Layer 5 of a small transformer language model trained on English Wikipedia (10 layers, counted from 0, width 128).
A neuron's activation on a vector x is GELU(gate . x) times (in . x), where the dot is the dot product.

Input weights of the MLP neurons that the questions are about. A number n stands for n times 0.0045.
n73 gate: 5 -3 -13 5 35 -54 -36 22 59 -54 2 27 40 39 -29 39 11 -49 40 1 23 23 49 -20 17 64 6 -21 81 -8 -21 21 -30 -59 -22 -73 -37 8 38 -38 64 8 24 27 38 45 -7 -5 -2 -40 21 20 -44 -53 35 -1 -8 16 -43 3 66 -23 -3 5 32 -55 57 3 28 10 16 7 -19 -11 11 -12 -34 26 -39 -44 -2 -4 -4 2 -14 -9 -37 22 33 28 -4 0 -2 -46 16 -4 62 1 4 -36 -16 36 14 44 -65 40 55 34 -38 -33 -47 -26 -37 -36 -11 -4 -8 -41 12 -32 -50 15 -1 -24 -62 -16 30 -12
n109 gate: 11 4 -23 -36 19 -68 0 58 -28 4 17 -6 -19 -35 53 -27 -1 -9 11 -65 29 -42 -14 -63 48 -29 41 16 -17 -31 3 -6 10 38 34 9 -13 -15 -39 -8 -13 -7 -7 27 -36 -4 20 13 32 26 -5 38 11 35 16 -34 -22 25 -25 -31 -35 86 -14 26 3 -25 -10 7 8 7 -16 13 -12 -9 -47 -56 -33 -5 18 14 19 -24 7 -7 15 46 -26 -12 62 51 2 -34 26 -9 -24 1 -16 20 13 -18 1 -10 -27 18 -10 -16 -12 45 8 24 -8 7 -29 35 -5 30 29 7 3 6 51 18 35 -9 -29 12 44 54
n174 gate: 30 14 8 -23 24 10 0 -40 1 4 -42 -15 6 -39 33 -7 -48 16 45 -27 47 43 2 42 -37 36 -24 -82 36 -11 3 -44 -26 44 -4 -16 -8 -39 -15 11 9 -28 -7 8 31 2 -48 -33 35 23 -6 -39 32 20 34 18 -21 -38 -67 -19 18 4 29 55 33 -21 9 -2 18 1 12 -9 16 -7 37 -15 -23 75 4 10 4 1 18 13 -19 15 -23 -13 2 -38 -7 -34 -14 -26 14 -16 8 -20 -48 14 40 -40 -10 -31 -5 -13 27 -10 -10 20 -10 -21 25 6 35 25 -35 9 -11 12 -13 25 16 5 -1 -26 5 -55
n407 gate: 1 39 23 -20 -34 22 10 -20 29 26 -18 -43 -12 1 10 -11 -20 -1 50 4 20 -19 -37 -4 29 -31 -27 -7 -13 -45 -29 3 33 50 34 -4 46 59 13 10 35 14 2 -17 -29 -43 -20 -30 -20 43 22 -3 29 0 8 35 -18 -14 12 11 41 18 6 59 25 -38 35 -9 52 -12 77 14 -55 55 6 -15 26 -7 -32 10 -40 -20 82 -35 6 69 31 -7 58 -65 -5 11 1 59 11 -8 -29 41 -4 -24 33 -22 51 -22 -35 32 -6 2 -10 12 38 -24 -37 24 3 20 -1 -53 21 -26 30 -35 -19 29 11 32 -25 20
n498 gate: -5 -16 -2 16 27 -4 -33 -65 -15 -5 35 18 51 -8 -27 -28 8 -7 -24 31 14 45 40 -19 -5 37 25 38 18 -72 15 28 -12 -8 -1 -39 36 -6 5 -17 26 52 16 14 -21 15 15 10 -2 22 -24 -37 1 26 19 -26 -1 30 0 5 -29 -25 -41 -26 -1 -2 35 46 -10 28 -32 35 11 -2 32 -1 -49 46 -19 -14 -11 15 -27 -3 -20 -29 9 1 -28 -10 38 -55 -11 1 33 -33 5 6 -37 -26 -15 22 19 26 -8 2 -55 31 -7 -8 2 31 -36 7 6 17 24 12 -23 -3 -16 4 5 13 3 -18 -18 -5
n509 gate: 21 19 30 -22 15 -17 -53 3 11 40 -19 -10 15 -29 31 46 3 -22 -48 -42 52 5 36 -38 29 23 -13 -50 -17 -3 51 59 22 -16 -24 14 8 -15 9 -40 14 13 -26 31 3 2 -60 -51 -29 -43 -26 -46 81 23 -3 -34 9 5 -9 -24 10 18 31 -50 17 9 -19 38 -4 30 -41 42 -21 46 23 7 -13 24 22 -7 3 21 -28 30 9 45 17 16 31 -11 7 4 -33 -23 -49 -29 -40 46 -29 37 14 -6 9 68 -12 -31 3 -25 47 -13 1 -4 -23 -9 32 43 20 26 2 -4 39 -4 -16 11 -31 9 5 -21
n73 in: 8 27 37 -33 2 -53 -85 -11 6 -25 25 26 36 -6 -11 3 -13 48 -29 -59 -41 -8 18 26 37 22 28 53 53 62 -48 -20 29 -80 -18 -35 34 1 2 6 -2 -46 5 58 -1 -41 42 -9 -11 -9 8 -14 -1 -26 30 8 7 -30 11 59 14 14 31 51 68 -2 -20 -34 23 -4 -25 -5 22 -10 34 -25 11 -13 5 -42 -13 -15 50 -14 24 -44 -6 -2 -7 -19 30 -18 29 39 41 34 30 31 -26 9 -4 3 30 37 -20 17 -22 -74 -8 7 35 -14 -2 -36 -16 21 -13 -64 -16 1 38 -6 -20 35 48 2 10 12
n109 in: -94 -34 5 8 -19 -23 -36 37 9 -4 -35 6 26 -94 36 -8 -17 38 37 2 -10 8 -8 7 9 -25 -19 -4 -4 -7 27 -27 11 35 10 2 30 -11 17 34 10 -3 -53 6 3 3 15 -7 -1 -20 18 -4 12 4 19 50 -19 31 38 -5 25 -11 -2 -16 24 -15 -57 20 21 16 41 -73 0 -18 3 -5 46 8 -17 -28 -22 10 -13 41 15 41 -29 -54 -5 -5 -21 -21 4 -10 -9 25 -44 -6 3 27 -16 24 21 18 22 -44 24 -36 45 68 7 16 12 49 -30 -28 -33 -5 -20 22 25 -4 25 -71 35 17 12 -16
n174 in: 10 12 37 41 -2 -33 31 -11 -33 -23 25 -9 -8 -83 -15 16 -40 19 3 13 72 20 22 -8 2 75 63 -17 27 -37 14 -50 -17 1 5 -34 -6 -5 -54 51 19 -39 42 29 -17 3 18 -1 21 -1 7 18 3 -12 -29 23 -36 -2 -8 -6 -25 2 -5 -48 -9 42 13 5 -16 5 23 1 -26 -8 62 -41 -21 30 -32 14 -22 6 -23 -35 21 23 36 15 -8 33 -8 -8 40 -28 -38 -16 20 -8 -6 10 37 -22 32 -39 -7 -11 -2 -9 -30 -8 -12 -4 60 -9 12 0 20 22 -46 -1 -33 -8 40 -5 10 -35 -42 -23
n407 in: 55 -45 -64 36 -21 40 -39 23 11 91 -47 -13 -29 -35 -69 -39 3 4 20 23 37 -16 -16 28 30 -32 2 -18 3 -38 2 -3 8 -10 -70 34 1 3 9 -9 -17 16 35 15 28 -42 -13 3 -67 16 45 20 44 -5 -40 -37 53 40 -20 -15 -25 -50 -3 86 -15 -53 2 34 -6 24 -22 -9 -1 -11 38 36 -20 18 -25 16 -10 -4 -3 41 -8 33 62 14 52 15 -16 9 -22 -32 -20 15 -33 13 21 15 39 -15 -31 1 -16 53 42 11 -68 61 -10 10 -10 53 28 50 -10 22 9 30 -19 17 -26 26 38 8 32 10
n498 in: 26 -3 -18 54 3 11 -21 1 -15 59 32 19 -12 20 22 -53 21 -24 69 -28 26 18 28 17 -53 21 19 -26 8 -42 6 4 34 65 -10 -8 6 -17 9 -23 19 -8 11 -10 -82 -17 8 26 33 44 33 -16 15 31 18 -37 -15 9 20 -28 -16 -73 -36 37 -33 24 38 -3 29 22 -39 11 3 -14 -39 28 -17 16 10 21 -12 -41 23 -50 -25 -8 11 -8 43 -5 1 -23 3 -10 -26 -23 -20 14 -2 -46 6 10 17 -30 22 -10 22 -26 -3 35 -6 29 -2 -15 -37 -28 -22 15 22 -8 -76 -11 6 20 -12 6 49 56
n509 in: 30 -55 45 -34 -17 2 -5 -16 -17 62 -10 -28 -6 31 -17 -51 -17 -20 -44 -3 2 2 -11 -33 25 -19 -11 -10 0 57 -69 15 -23 -1 55 -12 -11 -26 36 -13 12 36 -34 -22 50 -10 53 4 -53 40 28 -12 9 -46 36 16 -12 7 21 10 10 12 -19 -13 -32 10 1 -27 -56 -14 61 -21 -13 -4 -19 10 2 -77 -16 68 -5 -19 -21 19 31 15 3 39 -58 47 -31 -2 12 27 -38 21 -63 -16 13 -26 17 3 -37 -34 8 13 -7 -16 -31 -5 -22 -6 10 -41 54 11 60 0 -14 0 41 51 -8 -40 -8 -42 4 -20

Each question shows a token from some text and the vector x that enters the MLP there. A number n stands for n times 0.046.

"du": 1 -5 -3 1 -1 20 33 -16 -17 28 16 49 6 11 43 26 30 47 -44 6 2 -9 -6 10 -4 1 -20 -3 23 13 25 14 37 33 -2 9 20 20 7 33 -56 18 11 -9 -36 -3 -3 10 10 -31 -13 13 -15 -20 -33 -44 26 1 20 25 -2 19 15 20 7 6 41 -13 -15 -15 2 -5 -13 -14 16 6 -17 33 0 -29 16 0 35 -24 28 11 24 10 46 5 -12 -27 -1 -5 5 -29 22 -40 -26 -3 -34 -5 -18 25 -18 0 -11 23 -7 -9 -14 24 10 -11 -32 4 1 -38 18 -6 12 -13 -10 5 16 -26 -17 28
Which neuron fires most, and how strongly? n509, at about 0.62

" L": 12 -40 32 -14 5 -14 -6 23 -6 3 -21 8 18 33 20 15 11 -2 -32 21 36 -15 17 6 34 27 33 -10 5 -3 8 -11 -12 -6 23 40 18 -36 -5 26 11 -10 -25 0 -1 -5 21 24 -7 17 4 -8 29 -14 12 -29 -44 25 6 -21 53 19 6 -3 -17 -4 21 -22 -20 24 -7 -22 30 11 -25 3 9 73 -2 -28 17 17 3 -23 -6 29 -10 28 -38 11 -1 16 -47 50 14 -8 32 -13 -4 10 8 -2 -7 -13 -12 14 -13 -3 17 -11 -11 1 22 -5 -8 16 25 -15 5 -6 -9 2 10 -6 -5 5 -24 6
Which three neurons fire most, strongest first? n509, n174, n407

"'": -15 11 14 2 17 -26 -23 -4 -22 19 5 18 -17 8 30 -5 15 -25 -20 33 30 21 -25 17 -9 13 22 1 6 19 36 20 -2 11 26 42 13 -3 -20 46 41 -13 5 17 10 -18 -14 10 -16 -14 -12 20 8 29 -12 0 1 -2 -15 17 -3 21 -27 -37 -16 -8 1 14 -35 50 5 12 20 -14 2 28 -24 9 -12 -20 -36 -25 15 4 -25 6 15 14 -39 -11 -2 -7 -3 41 -7 -35 -21 -11 23 48 -44 -22 -27 2 4 -24 -20 19 18 -21 -9 41 -3 -32 -1 27 39 0 16 30 -2 8 -10 -10 35 10 -28 6
Which of these neurons fires most? n509

" Un": -14 -21 3 22 36 -22 -39 13 5 3 -12 19 -16 -11 17 10 -14 19 -11 -6 46 -28 -1 11 -2 -10 60 6 -1 24 9 10 1 -13 49 6 -3 -19 -10 -17 -1 -34 -35 -24 22 -9 -21 37 -7 26 -17 13 1 0 -24 -23 3 -9 -25 -14 17 24 12 20 15 11 8 -10 -27 34 39 -30 14 -30 20 11 21 31 15 -14 -17 8 -6 -27 16 38 -5 5 38 21 -13 -2 -36 18 14 -6 5 -38 -3 0 8 12 -20 8 13 -6 -15 11 -16 -2 17 -16 22 -3 -42 25 26 -34 -3 44 0 28 -14 -16 27 18 -30 -12
The two highest activations, in order: n109, n174

"o": -15 6 32 4 -1 11 3 23 -2 20 -12 41 11 5 51 -1 -13 12 -18 36 9 -4 11 21 -5 -26 17 -4 1 7 -17 42 -4 5 12 11 -47 -44 -1 9 -51 24 12 9 19 -35 13 41 4 -32 -4 -32 -6 -32 -42 -28 20 15 -13 -7 46 27 -14 1 7 1 10 -35 -43 28 40 -18 10 9 -2 -32 -16 16 27 -55 -1 0 -6 -22 -6 21 22 -14 21 3 1 -13 -6 34 -9 -33 -28 5 0 -10 1 -23 -42 -10 -1 -5 7 29 16 10 -15 15 15 -19 -27 -11 10 -13 14 8 -11 6 -11 7 7 -10 -11 12
Which neuron fires most, and how strongly? n73, at about 0.18

" s": -18 34 24 4 4 -6 16 4 -47 -15 2 16 8 19 0 -13 17 -28 25 23 8 -23 -17 -28 -10 26 32 14 0 29 -7 21 30 -4 -40 11 9 -44 -50 29 -32 0 16 9 2 -26 8 -2 -2 -11 -25 35 27 -9 -4 -15 2 1 8 -7 10 5 -15 38 -8 0 20 -27 -38 -7 2 -40 8 -2 -18 6 23 27 -16 -20 -21 21 1 -59 -42 3 9 5 -20 24 -14 -3 -18 47 -29 6 20 -45 -22 -2 13 4 9 18 42 12 -11 10 9 3 -3 -36 0 -23 -40 1 -1 -16 17 -33 6 -8 1 0 3 -7 -52 -6
Which neuron fires most, and how strongly? n407, at about 0.27

"is": -62 3 -38 46 15 -19 -12 -19 -22 1 -1 18 -20 -4 12 -10 -1 -4 -12 29 -34 -4 -1 8 0 -2 18 -7 -15 -10 24 29 -12 9 -15 21 -4 -11 17 2 -37 42 12 -15 19 32 50 23 -2 -12 14 17 7 -21 -32 -1 2 1 30 -18 -21 29 -37 14 -7 9 16 5 -6 -10 19 -21 -42 -26 0 15 -8 28 -12 -48 4 -7 35 -32 -41 17 7 6 38 -26 -9 -15 -26 9 5 4 13 2 14 -3 -6 -12 -52 -18 14 -25 -48 15 8 -9 34 -15 -15 -12 -4 -16 8 -34 48 20 7 -1 -1 -6 -9 0 -23 -52
Which neuron fires most, and how strongly? n73, at about 0.37

"ain": -11 15 -38 2 12 -3 24 20 15 26 -2 10 29 -12 29 -17 -21 -14 7 38 -16 -2 17 -26 21 34 58 10 17 1 -4 27 9 -7 -12 -22 8 -17 -17 11 29 -25 -27 4 -10 45 15 38 -14 10 -13 27 -26 22 -14 7 17 46 -19 -14 -20 7 16 -21 11 -12 0 23 5 -15 -7 23 55 -3 14 0 18 39 -8 -30 2 -5 -7 7 -21 55 38 -24 -24 -2 -17 0 9 21 6 -26 -33 15 -2 32 -18 6 -9 42 20 -15 4 4 -24 7 -1 -15 -17 -42 -45 10 26 -59 22 -7 -5 -4 -8 -17 27 18 -8 22
Which of these neurons fires most? n109

" \"": 0 38 -15 24 10 -14 -7 -6 -14 -9 -5 27 13 19 -1 19 -17 19 0 19 26 7 -24 0 10 5 31 4 6 -1 21 9 -1 14 49 21 -15 -32 -9 50 14 -52 8 -22 18 -12 -8 -5 13 -4 -16 16 -16 11 -48 -5 0 -12 2 -1 6 9 -15 -9 20 -31 21 -5 -42 6 7 -11 17 5 22 42 -5 29 35 -12 13 -4 38 -4 -3 -23 25 6 30 16 -32 44 -29 35 -32 3 -23 -40 15 27 26 6 -27 4 -14 -8 -9 6 28 15 34 2 9 23 -12 10 21 -4 18 20 -36 33 21 -6 17 25 3 -26
The two highest activations, in order: n174, n509

"ed": -32 -1 -17 -6 29 3 31 23 -35 -3 2 1 -2 -34 11 11 -43 9 -54 17 11 -2 26 -29 7 -26 2 15 1 -20 42 -4 24 11 -48 15 16 -27 7 6 -52 -36 -2 1 32 -16 30 24 45 6 -22 -16 -15 -18 -14 10 0 24 -14 -17 12 -12 6 8 9 -36 26 -27 -35 13 12 -13 -8 6 -3 20 13 25 17 -25 21 37 41 -2 -25 5 7 18 -4 26 -21 -9 43 -5 -11 -1 1 -3 20 10 0 11 -16 26 15 -16 -10 1 -25 -9 -8 24 -2 6 -7 45 -14 -23 9 -1 -31 -10 -24 -16 -8 -1 -12 -13
Which neuron fires most, and how strongly? n109, at about 1.1

" J": 3 -15 14 -34 20 9 -9 -4 -7 -31 3 6 23 1 -2 -29 5 21 -44 8 26 -30 -9 4 2 -9 28 -5 5 -16 27 6 6 -1 20 47 1 -29 -27 53 31 -3 -8 -11 -21 3 41 -17 -10 8 -14 -13 23 -6 -2 -31 20 18 -29 -5 -5 1 -6 20 3 9 2 -19 -8 36 -2 -16 46 48 -29 -11 -32 61 6 19 -27 -2 -35 -21 5 13 -10 -10 -51 37 -32 17 -34 3 -19 0 16 -27 6 28 7 26 -17 10 8 -4 4 11 19 -2 3 -16 27 7 -14 15 -11 -39 -12 2 8 18 0 -7 18 12 -33 -26
Which three neurons fire most, strongest first? n174, n109, n509

" T": -9 -28 11 -7 7 12 2 8 -8 -27 11 -4 15 12 1 28 13 48 1 27 5 -17 -7 -3 -1 0 43 24 -23 -6 18 21 8 1 -8 35 -5 -16 -31 29 -7 -21 38 -6 8 6 15 -9 12 -15 -2 15 20 9 -31 -28 -2 4 -4 -14 11 -2 -10 -2 -22 12 30 -16 -21 36 -5 8 20 15 -21 -6 -6 66 11 -21 -16 3 -6 -30 -1 22 -4 40 -65 67 -22 -4 -43 35 -5 -21 16 -15 -11 0 -5 1 -30 -22 -8 3 -22 21 22 27 16 -4 24 9 -8 7 13 -20 -10 -8 -16 -17 4 35 10 -32 -5 0
Which neuron fires most, and how strongly? n509, at about 0.27

" (": -16 10 7 29 0 -6 7 -2 12 -2 0 17 14 4 -8 3 -49 18 -31 22 14 10 11 13 9 13 36 16 4 -27 33 23 -12 20 27 5 -29 -14 8 46 14 -31 16 5 32 2 14 -20 21 -10 -9 4 14 27 27 -40 -3 -7 10 -14 25 -11 27 -3 12 0 31 7 -66 52 -3 -33 4 10 36 13 20 33 -2 -13 3 -6 -9 6 -21 18 21 19 -37 17 5 19 -3 5 5 -29 -28 -24 -17 10 23 -18 15 20 18 0 -2 10 11 -23 28 -6 19 2 -19 -17 -2 7 3 24 -25 35 -10 -9 1 5 26 19
Which of these neurons fires most? n174

"9": 8 33 28 -22 6 -23 -21 -26 35 3 -13 9 9 23 -42 -19 -53 -16 -20 24 27 -3 34 1 3 -3 2 3 -4 -10 23 34 21 17 7 16 21 0 21 9 28 1 7 3 6 33 29 17 3 1 -11 9 -36 -8 -13 0 7 40 -41 18 -1 -6 -22 49 3 6 -18 -9 -5 -37 14 5 0 28 2 14 1 30 1 -8 22 26 -7 -4 15 42 9 -13 24 38 -4 26 -28 -8 -10 7 -24 -18 -3 13 -10 23 -22 25 -9 -6 -3 11 -11 -2 27 56 19 4 -50 55 23 -14 32 -1 -14 -15 -43 12 17 10 -5 -16
Which neuron fires most, and how strongly? n407, at about 2.6

"D": 14 -12 34 2 55 32 -20 4 15 -28 -3 -15 44 -13 5 14 -6 -9 -20 21 15 -10 4 15 -6 17 21 7 -2 19 31 35 19 8 -55 14 -31 -26 -24 37 12 4 -19 -27 -1 11 40 -14 8 11 -8 11 13 -12 -32 -27 -11 9 6 -14 -11 38 1 -18 7 -13 12 -7 -19 52 -5 -14 17 4 -17 -7 7 24 37 -28 1 24 24 -12 2 15 -10 7 -3 6 -3 -18 -50 29 12 3 -9 -31 12 -7 -6 -2 -6 -5 43 12 -27 19 9 17 1 -9 -11 30 -22 21 20 -15 25 26 -25 -14 20 -18 16 11 5 -9
Which of these neurons fires most? n109

"um": 10 42 -44 -9 7 -5 -5 -42 47 20 -8 17 -1 -11 11 -2 4 -83 -23 30 -25 -5 -39 10 -27 -24 8 -6 0 -14 35 29 18 -6 4 25 -16 -33 -2 17 -12 12 -23 6 -9 57 38 21 26 -24 15 33 -16 -12 -8 -1 23 6 -37 13 -7 1 -1 11 -23 23 19 6 -27 5 -1 -20 -1 29 57 4 21 22 -15 -3 29 -19 -17 2 -27 30 7 5 24 33 -16 -13 -6 18 -50 -21 -6 -11 -12 9 -18 -28 8 12 10 -22 -11 35 -2 31 -1 18 24 4 -33 -17 18 -21 -4 20 -5 -18 4 9 39 14 -16 -26
Which neuron fires most, and how strongly? n73, at about 0.54

"al": -23 30 4 5 58 12 -7 10 -19 -15 -8 17 15 -14 16 10 -4 6 -28 21 -41 -34 -28 16 -36 -18 17 -1 13 -12 5 -4 27 -11 -16 8 -13 -7 8 -3 15 -21 1 -21 8 18 4 19 -23 -5 -6 24 9 -10 9 -32 -9 10 -2 2 2 -41 -7 6 27 9 15 8 -3 62 -5 -58 52 -5 13 -7 27 19 1 -42 -12 -10 -12 -21 -41 5 23 8 -7 26 -53 -12 -17 26 -1 -18 -23 11 -12 28 -11 -34 -17 -25 -53 -15 -30 4 14 -31 12 10 -9 21 23 -41 12 -41 8 -10 -16 15 -5 7 27 -11 -13 22
Which neuron fires most, and how strongly? n509, at about 0.28